Layer 16 of a small transformer language model trained on English Wikipedia (20 layers, counted from 0, width 128).
A neuron's activation on a vector x is SiLU(gate . x) times (in . x), where the dot is the dot product.

Input weights of the MLP neurons that the questions are about. A number n stands for (n - 128) times 0.0045.
n40 gate: 110, 194, 84, 145, 133, 119, 135, 127, 102, 119, 121, 91, 101, 136, 176, 90, 100, 105, 135, 128, 122, 182, 180, 147, 103, 84, 146, 158, 138, 148, 138, 146, 158, 102, 102, 178, 160, 159, 151, 121, 140, 200, 141, 111, 93, 95, 154, 112, 108, 162, 144, 138, 118, 125, 89, 169, 208, 125, 160, 93, 144, 129, 51, 117, 103, 122, 93, 141, 109, 181, 118, 94, 115, 103, 149, 108, 70, 124, 171, 106, 133, 132, 92, 113, 136, 139, 111, 75, 96, 175, 100, 141, 181, 102, 124, 144, 130, 86, 134, 143, 159, 145, 124, 151, 92, 150, 100, 124, 115, 100, 98, 129, 112, 116, 124, 178, 133, 128, 89, 108, 6, 139, 142, 142, 87, 128, 140, 205
n88 gate: 150, 96, 120, 175, 87, 107, 111, 132, 138, 160, 113, 114, 114, 145, 161, 139, 171, 138, 179, 96, 164, 89, 125, 170, 116, 188, 99, 134, 142, 114, 134, 103, 98, 115, 108, 137, 154, 146, 168, 106, 119, 170, 117, 156, 184, 121, 140, 94, 136, 123, 137, 105, 118, 145, 159, 87, 114, 173, 169, 97, 170, 174, 192, 83, 191, 164, 100, 156, 138, 182, 128, 165, 145, 175, 195, 146, 87, 77, 192, 140, 114, 113, 132, 144, 95, 90, 151, 128, 131, 84, 176, 132, 176, 144, 105, 123, 160, 130, 139, 80, 78, 109, 128, 130, 131, 137, 61, 125, 159, 98, 109, 173, 157, 126, 191, 126, 144, 102, 99, 105, 121, 127, 101, 105, 136, 88, 206, 125
n183 gate: 121, 65, 145, 78, 161, 101, 107, 151, 147, 143, 188, 175, 148, 144, 79, 137, 97, 124, 143, 120, 155, 83, 86, 138, 151, 166, 116, 168, 149, 79, 108, 117, 139, 148, 115, 149, 92, 142, 153, 134, 197, 158, 128, 178, 116, 135, 133, 129, 160, 104, 85, 171, 94, 71, 157, 151, 116, 195, 157, 104, 102, 138, 143, 126, 109, 68, 112, 107, 158, 126, 93, 162, 175, 108, 173, 90, 129, 141, 154, 136, 153, 107, 130, 101, 118, 129, 183, 100, 156, 109, 166, 172, 107, 140, 149, 121, 107, 158, 109, 142, 163, 120, 66, 105, 169, 124, 148, 188, 87, 151, 77, 108, 139, 140, 109, 149, 109, 119, 107, 100, 93, 93, 122, 146, 90, 128, 118, 145
n352 gate: 81, 140, 207, 193, 171, 180, 118, 150, 54, 82, 112, 106, 106, 145, 138, 176, 164, 146, 118, 137, 82, 133, 180, 131, 184, 97, 111, 146, 74, 137, 160, 106, 116, 124, 167, 66, 110, 116, 70, 111, 89, 77, 97, 115, 166, 125, 76, 105, 116, 84, 143, 184, 127, 150, 120, 150, 145, 162, 117, 126, 128, 171, 142, 148, 126, 85, 115, 163, 104, 65, 70, 49, 113, 137, 83, 142, 139, 116, 112, 142, 123, 121, 150, 123, 107, 91, 95, 137, 145, 122, 95, 124, 205, 96, 126, 132, 113, 104, 69, 96, 233, 138, 160, 140, 96, 204, 145, 106, 126, 127, 98, 104, 115, 126, 138, 96, 117, 128, 169, 107, 88, 58, 97, 123, 100, 117, 125, 161
n415 gate: 91, 131, 86, 69, 110, 121, 101, 97, 142, 136, 170, 136, 161, 190, 111, 102, 109, 91, 142, 180, 130, 181, 117, 107, 107, 116, 115, 107, 153, 118, 138, 107, 159, 108, 92, 171, 153, 106, 76, 89, 119, 136, 139, 77, 160, 83, 159, 90, 65, 106, 141, 145, 105, 184, 138, 101, 162, 168, 107, 94, 154, 154, 103, 112, 115, 188, 73, 144, 32, 184, 122, 160, 98, 104, 165, 192, 101, 97, 104, 123, 131, 59, 72, 110, 128, 162, 129, 139, 98, 123, 136, 156, 158, 114, 153, 82, 86, 154, 130, 104, 155, 90, 121, 136, 170, 129, 108, 102, 153, 93, 103, 103, 127, 76, 177, 111, 161, 179, 151, 118, 114, 152, 179, 134, 83, 90, 146, 155
n40 in: 160, 103, 163, 91, 71, 136, 84, 189, 106, 158, 85, 80, 146, 122, 172, 144, 129, 140, 86, 174, 50, 147, 141, 119, 129, 133, 85, 112, 151, 81, 164, 137, 125, 124, 131, 135, 129, 140, 120, 91, 109, 151, 77, 75, 76, 122, 83, 80, 173, 126, 161, 139, 106, 98, 125, 141, 135, 120, 177, 103, 91, 107, 148, 107, 174, 109, 162, 143, 129, 127, 106, 84, 113, 73, 89, 146, 102, 129, 128, 71, 81, 150, 102, 135, 157, 59, 103, 127, 101, 104, 128, 132, 117, 78, 114, 58, 137, 123, 134, 91, 101, 113, 115, 99, 168, 193, 133, 133, 112, 90, 119, 85, 144, 135, 129, 115, 51, 119, 109, 112, 96, 132, 166, 187, 61, 202, 108, 179
n88 in: 98, 148, 162, 122, 163, 140, 99, 109, 52, 138, 81, 146, 94, 166, 156, 82, 90, 84, 85, 110, 127, 114, 102, 177, 120, 66, 96, 130, 131, 96, 135, 84, 128, 100, 110, 125, 174, 113, 100, 96, 130, 93, 88, 103, 138, 166, 87, 120, 124, 119, 129, 147, 144, 97, 119, 183, 123, 134, 187, 62, 132, 186, 63, 80, 146, 84, 92, 138, 132, 131, 155, 110, 187, 142, 45, 157, 112, 101, 116, 119, 142, 124, 102, 97, 100, 116, 94, 97, 143, 142, 103, 129, 89, 136, 59, 102, 114, 87, 110, 67, 60, 126, 179, 118, 102, 170, 79, 155, 120, 138, 155, 79, 37, 125, 142, 169, 187, 118, 143, 133, 110, 128, 157, 125, 139, 134, 114, 135
n183 in: 130, 87, 58, 93, 151, 74, 121, 124, 90, 127, 131, 80, 172, 122, 93, 115, 78, 130, 119, 116, 130, 186, 98, 157, 126, 124, 77, 198, 153, 144, 112, 133, 112, 144, 151, 117, 177, 116, 143, 76, 144, 138, 107, 138, 118, 116, 156, 180, 126, 118, 80, 119, 110, 160, 151, 99, 111, 166, 105, 90, 117, 134, 129, 211, 163, 114, 89, 112, 132, 158, 159, 116, 74, 137, 191, 156, 58, 137, 139, 93, 157, 91, 92, 152, 131, 158, 96, 204, 122, 117, 148, 94, 101, 146, 169, 140, 94, 155, 146, 47, 141, 175, 106, 139, 148, 101, 169, 164, 120, 121, 120, 88, 142, 128, 140, 120, 124, 91, 107, 123, 114, 119, 52, 148, 84, 110, 97, 134
n352 in: 145, 104, 105, 146, 130, 130, 115, 123, 121, 174, 158, 115, 71, 93, 199, 102, 119, 146, 168, 147, 101, 146, 132, 159, 105, 178, 78, 111, 133, 83, 149, 144, 139, 165, 131, 129, 86, 69, 162, 94, 139, 144, 143, 105, 150, 162, 99, 159, 107, 103, 67, 124, 122, 123, 203, 138, 115, 154, 173, 188, 127, 126, 131, 105, 110, 134, 178, 62, 139, 187, 117, 112, 129, 149, 147, 84, 131, 116, 111, 94, 135, 98, 121, 150, 131, 101, 182, 43, 134, 96, 114, 68, 105, 105, 195, 119, 142, 146, 162, 73, 72, 149, 103, 143, 112, 108, 167, 154, 191, 153, 138, 155, 100, 168, 123, 130, 106, 102, 80, 188, 128, 130, 144, 111, 102, 160, 80, 127
n415 in: 101, 132, 97, 106, 130, 145, 112, 118, 118, 102, 171, 119, 100, 125, 102, 124, 133, 124, 94, 166, 141, 136, 102, 106, 100, 188, 123, 99, 204, 137, 146, 39, 113, 141, 63, 99, 149, 127, 141, 124, 108, 127, 102, 130, 123, 100, 144, 146, 129, 163, 46, 133, 82, 191, 93, 70, 126, 126, 86, 55, 147, 125, 141, 108, 137, 118, 104, 158, 70, 176, 161, 137, 109, 169, 198, 153, 153, 163, 96, 81, 88, 111, 170, 152, 120, 145, 180, 79, 153, 151, 164, 116, 170, 178, 149, 103, 165, 117, 77, 88, 142, 123, 96, 155, 211, 118, 143, 152, 170, 64, 153, 105, 129, 120, 99, 162, 118, 109, 144, 131, 179, 122, 155, 143, 83, 193, 157, 96

Each question shows a token from some text and the vector x that enters the MLP there. A number n stands for (n - 128) times 0.089.

"th": 137, 138, 150, 107, 116, 131, 120, 167, 157, 168, 128, 144, 104, 118, 130, 135, 95, 137, 112, 136, 141, 140, 126, 144, 112, 114, 142, 127, 131, 114, 158, 138, 118, 105, 115, 112, 113, 122, 112, 138, 104, 152, 130, 108, 125, 148, 141, 131, 145, 105, 121, 96, 118, 134, 136, 109, 108, 133, 155, 129, 108, 130, 88, 141, 155, 123, 154, 136, 173, 116, 164, 127, 117, 117, 142, 121, 117, 108, 122, 129, 152, 127, 151, 130, 105, 110, 135, 137, 117, 138, 121, 122, 137, 121, 116, 146, 124, 124, 114, 142, 156, 114, 154, 121, 123, 141, 116, 132, 121, 145, 132, 93, 116, 161, 84, 126, 97, 143, 131, 140, 129, 153, 102, 129, 127, 138, 141, 141
Which neuron lights up most? n415

" th": 146, 156, 144, 104, 113, 156, 158, 173, 161, 151, 115, 129, 139, 140, 130, 124, 112, 98, 123, 109, 128, 143, 86, 188, 136, 140, 144, 129, 125, 144, 113, 140, 150, 100, 118, 138, 119, 91, 116, 129, 131, 140, 129, 115, 157, 161, 161, 117, 109, 155, 122, 141, 147, 126, 143, 116, 100, 124, 130, 144, 109, 111, 130, 127, 119, 134, 165, 90, 166, 116, 163, 144, 107, 88, 134, 113, 121, 116, 135, 110, 127, 146, 141, 141, 126, 93, 114, 134, 105, 161, 158, 147, 101, 125, 94, 178, 127, 93, 147, 136, 121, 89, 109, 140, 131, 113, 102, 77, 72, 134, 142, 118, 113, 148, 72, 157, 109, 130, 133, 148, 160, 144, 130, 129, 121, 139, 149, 158
Which neuron fires most, and how strongly? n183, at about 0.8

".\n\n": 113, 81, 128, 127, 132, 118, 206, 131, 161, 134, 157, 103, 150, 144, 117, 120, 129, 154, 149, 127, 131, 133, 116, 130, 115, 137, 142, 121, 93, 129, 139, 97, 140, 42, 146, 133, 117, 125, 140, 135, 100, 151, 195, 106, 142, 102, 113, 163, 146, 103, 133, 155, 111, 123, 135, 166, 145, 138, 152, 140, 140, 137, 110, 95, 85, 129, 127, 104, 122, 124, 148, 128, 116, 118, 132, 188, 109, 136, 141, 95, 169, 137, 128, 139, 117, 181, 107, 125, 161, 109, 151, 127, 121, 118, 143, 115, 153, 142, 90, 116, 158, 103, 156, 127, 153, 156, 171, 127, 80, 125, 143, 211, 118, 120, 37, 109, 159, 106, 111, 152, 148, 135, 125, 106, 115, 145, 117, 94
Which neuron fires most, and how strongly? n40, at about 1.4

" |": 120, 108, 119, 107, 115, 113, 130, 104, 159, 148, 106, 130, 114, 138, 127, 125, 136, 92, 114, 130, 114, 124, 107, 133, 126, 137, 134, 137, 118, 108, 119, 126, 118, 123, 138, 122, 125, 133, 147, 129, 107, 153, 156, 117, 143, 108, 85, 129, 123, 132, 125, 142, 105, 120, 118, 134, 131, 121, 162, 143, 142, 104, 127, 115, 100, 142, 124, 120, 122, 118, 124, 119, 132, 125, 101, 148, 113, 122, 98, 129, 122, 158, 148, 121, 127, 136, 91, 159, 117, 125, 129, 112, 113, 131, 147, 120, 132, 126, 122, 162, 125, 132, 144, 120, 103, 132, 134, 128, 113, 125, 132, 156, 104, 160, 116, 115, 166, 147, 141, 154, 139, 122, 138, 111, 127, 144, 123, 104
Which three neurons fire most, strongest first? n415, n183, n40

"72": 107, 119, 146, 85, 146, 134, 137, 125, 116, 121, 106, 151, 130, 120, 146, 125, 150, 141, 133, 128, 104, 113, 139, 150, 108, 138, 133, 106, 117, 145, 128, 115, 128, 105, 70, 130, 103, 125, 139, 146, 119, 120, 143, 140, 141, 163, 123, 124, 124, 123, 144, 104, 144, 96, 119, 105, 117, 126, 135, 130, 94, 141, 97, 140, 116, 128, 110, 100, 114, 109, 114, 135, 127, 145, 101, 116, 120, 114, 106, 136, 127, 133, 110, 108, 130, 122, 117, 151, 130, 118, 128, 121, 93, 174, 133, 133, 128, 117, 116, 113, 141, 143, 104, 126, 110, 121, 146, 141, 116, 114, 143, 116, 99, 150, 115, 150, 101, 106, 119, 132, 84, 152, 113, 131, 149, 115, 119, 145
Which neuron lights up most? n415

"ames": 129, 122, 140, 121, 139, 124, 137, 127, 131, 140, 148, 129, 100, 161, 110, 116, 159, 99, 143, 138, 128, 160, 147, 98, 118, 132, 130, 123, 111, 101, 133, 139, 120, 146, 146, 141, 100, 108, 127, 135, 95, 114, 150, 140, 138, 138, 78, 113, 119, 143, 142, 113, 118, 139, 144, 120, 122, 76, 141, 118, 124, 114, 143, 133, 102, 151, 149, 123, 110, 151, 114, 138, 129, 135, 101, 92, 145, 105, 115, 130, 129, 175, 121, 142, 123, 114, 114, 163, 122, 140, 116, 112, 118, 158, 120, 136, 158, 136, 151, 161, 132, 139, 136, 134, 168, 151, 124, 102, 112, 149, 130, 132, 134, 171, 131, 116, 131, 103, 97, 115, 145, 134, 117, 109, 164, 125, 151, 125
Which three neurons fire most, strongest first? n88, n415, n183

" Un": 131, 112, 119, 122, 137, 150, 139, 96, 148, 105, 130, 135, 127, 113, 107, 137, 140, 122, 131, 89, 158, 152, 135, 136, 104, 138, 109, 117, 157, 128, 122, 128, 121, 64, 132, 128, 162, 100, 139, 130, 131, 135, 104, 124, 117, 141, 103, 131, 133, 145, 154, 153, 128, 119, 144, 138, 152, 86, 135, 127, 97, 130, 135, 132, 132, 119, 128, 99, 135, 166, 142, 119, 124, 117, 146, 110, 150, 100, 159, 104, 117, 149, 121, 116, 139, 140, 130, 119, 131, 126, 99, 157, 121, 100, 121, 136, 136, 136, 132, 135, 101, 95, 138, 123, 126, 124, 101, 102, 152, 141, 156, 94, 90, 112, 139, 115, 115, 91, 109, 99, 113, 115, 151, 110, 122, 145, 110, 120
The two highest activations, in order: n40, n88

"w": 148, 132, 102, 79, 133, 133, 137, 126, 98, 139, 123, 161, 131, 136, 139, 145, 148, 121, 95, 117, 138, 151, 124, 101, 124, 154, 115, 126, 134, 104, 149, 101, 127, 81, 98, 148, 148, 102, 141, 102, 97, 138, 93, 128, 155, 95, 123, 105, 115, 125, 128, 115, 117, 137, 124, 139, 88, 125, 145, 112, 119, 111, 150, 134, 133, 124, 128, 128, 143, 101, 133, 125, 110, 127, 116, 120, 104, 148, 68, 135, 134, 117, 152, 136, 115, 115, 146, 131, 130, 129, 159, 136, 132, 89, 104, 136, 161, 106, 125, 109, 139, 138, 139, 112, 119, 127, 143, 146, 128, 117, 130, 116, 135, 138, 96, 94, 130, 106, 145, 138, 132, 163, 98, 133, 134, 111, 107, 144
The two highest activations, in order: n415, n88

" ": 126, 113, 127, 98, 150, 122, 141, 128, 111, 163, 126, 119, 110, 143, 118, 135, 136, 168, 129, 102, 85, 133, 113, 157, 105, 140, 140, 92, 101, 98, 122, 146, 113, 136, 74, 126, 101, 123, 194, 142, 156, 161, 118, 127, 122, 130, 118, 139, 143, 145, 118, 130, 121, 118, 130, 123, 112, 126, 156, 108, 141, 133, 135, 131, 116, 127, 112, 106, 125, 118, 111, 133, 131, 96, 114, 148, 112, 133, 146, 167, 157, 142, 145, 153, 128, 148, 128, 151, 123, 137, 130, 99, 101, 144, 128, 128, 127, 122, 129, 127, 112, 118, 128, 120, 131, 146, 131, 131, 106, 143, 133, 149, 117, 120, 120, 110, 158, 124, 128, 137, 116, 104, 138, 106, 136, 136, 119, 111
The two highest activations, in order: n88, n183

" so": 134, 143, 133, 115, 122, 124, 164, 87, 106, 153, 107, 158, 127, 123, 129, 112, 107, 128, 120, 126, 135, 139, 139, 181, 86, 101, 166, 104, 128, 115, 127, 143, 148, 121, 115, 142, 126, 112, 148, 119, 93, 119, 161, 130, 134, 106, 118, 132, 132, 124, 151, 131, 123, 111, 123, 125, 102, 89, 129, 124, 100, 127, 150, 100, 128, 120, 159, 134, 169, 132, 163, 120, 119, 127, 114, 148, 132, 114, 95, 101, 96, 123, 132, 140, 110, 106, 114, 117, 127, 140, 111, 126, 110, 121, 143, 131, 132, 98, 141, 138, 122, 114, 179, 114, 136, 122, 126, 76, 129, 122, 117, 118, 112, 169, 120, 117, 111, 135, 119, 121, 148, 150, 129, 132, 156, 146, 147, 181
Which neuron lights up most? n40

" to": 135, 122, 144, 131, 177, 116, 161, 122, 116, 144, 139, 113, 163, 152, 112, 132, 128, 165, 129, 126, 152, 127, 112, 169, 142, 174, 122, 124, 131, 117, 117, 124, 113, 142, 136, 146, 134, 126, 122, 116, 102, 151, 163, 100, 137, 113, 76, 137, 119, 106, 140, 138, 126, 94, 125, 129, 102, 135, 116, 110, 110, 145, 89, 132, 111, 141, 148, 129, 120, 102, 157, 129, 119, 136, 123, 183, 136, 110, 8, 124, 141, 131, 151, 160, 134, 112, 129, 120, 148, 122, 94, 142, 109, 146, 148, 132, 138, 159, 123, 124, 115, 106, 154, 121, 133, 150, 138, 147, 115, 100, 151, 159, 84, 154, 103, 99, 152, 101, 119, 140, 144, 119, 136, 109, 87, 135, 120, 111
Which neuron lights up most? n352

" the": 116, 85, 101, 108, 172, 100, 162, 136, 135, 150, 159, 101, 114, 155, 137, 72, 126, 156, 133, 117, 127, 129, 95, 179, 137, 160, 112, 115, 152, 110, 88, 114, 93, 105, 150, 140, 135, 127, 116, 125, 126, 164, 146, 121, 134, 126, 43, 126, 134, 102, 128, 139, 129, 124, 151, 131, 135, 106, 150, 135, 116, 136, 113, 140, 124, 128, 128, 104, 142, 97, 135, 143, 115, 101, 119, 187, 122, 101, 36, 126, 131, 153, 121, 137, 120, 172, 109, 124, 158, 118, 154, 106, 128, 136, 132, 130, 139, 139, 125, 110, 111, 118, 131, 93, 139, 139, 127, 125, 88, 143, 137, 116, 112, 174, 77, 146, 155, 120, 130, 121, 114, 143, 130, 78, 117, 149, 132, 127
Which neuron lights up most? n183

"|": 129, 76, 114, 134, 153, 127, 190, 133, 171, 130, 132, 129, 142, 155, 136, 96, 132, 107, 135, 104, 130, 168, 100, 136, 130, 149, 101, 135, 144, 132, 89, 98, 102, 83, 140, 124, 158, 132, 137, 117, 115, 148, 173, 133, 146, 106, 97, 162, 134, 124, 122, 116, 124, 113, 127, 139, 156, 98, 155, 121, 136, 109, 125, 122, 119, 129, 149, 108, 105, 112, 143, 126, 117, 125, 121, 176, 114, 130, 87, 98, 119, 130, 141, 137, 133, 214, 127, 148, 144, 116, 142, 124, 129, 142, 139, 117, 142, 142, 108, 137, 120, 103, 151, 114, 106, 157, 155, 137, 92, 114, 151, 121, 113, 160, 94, 95, 145, 79, 138, 134, 118, 94, 142, 115, 116, 145, 126, 74
The two highest activations, in order: n40, n352

"78": 119, 112, 135, 89, 133, 129, 144, 134, 125, 124, 134, 146, 125, 111, 142, 128, 157, 135, 121, 118, 101, 105, 132, 149, 116, 139, 135, 138, 97, 134, 150, 120, 121, 103, 77, 128, 125, 116, 141, 140, 123, 128, 162, 126, 127, 134, 132, 120, 124, 130, 141, 107, 132, 108, 114, 117, 125, 136, 121, 103, 105, 120, 117, 131, 113, 128, 123, 120, 124, 105, 138, 119, 140, 109, 104, 109, 127, 116, 98, 141, 126, 151, 124, 117, 149, 114, 95, 162, 120, 117, 114, 132, 111, 165, 122, 143, 132, 119, 114, 139, 133, 158, 102, 125, 98, 118, 146, 138, 107, 98, 134, 130, 105, 142, 114, 151, 96, 110, 114, 124, 102, 147, 112, 132, 151, 125, 122, 155
Which neuron fires most, and how strongly? n40, at about 2.1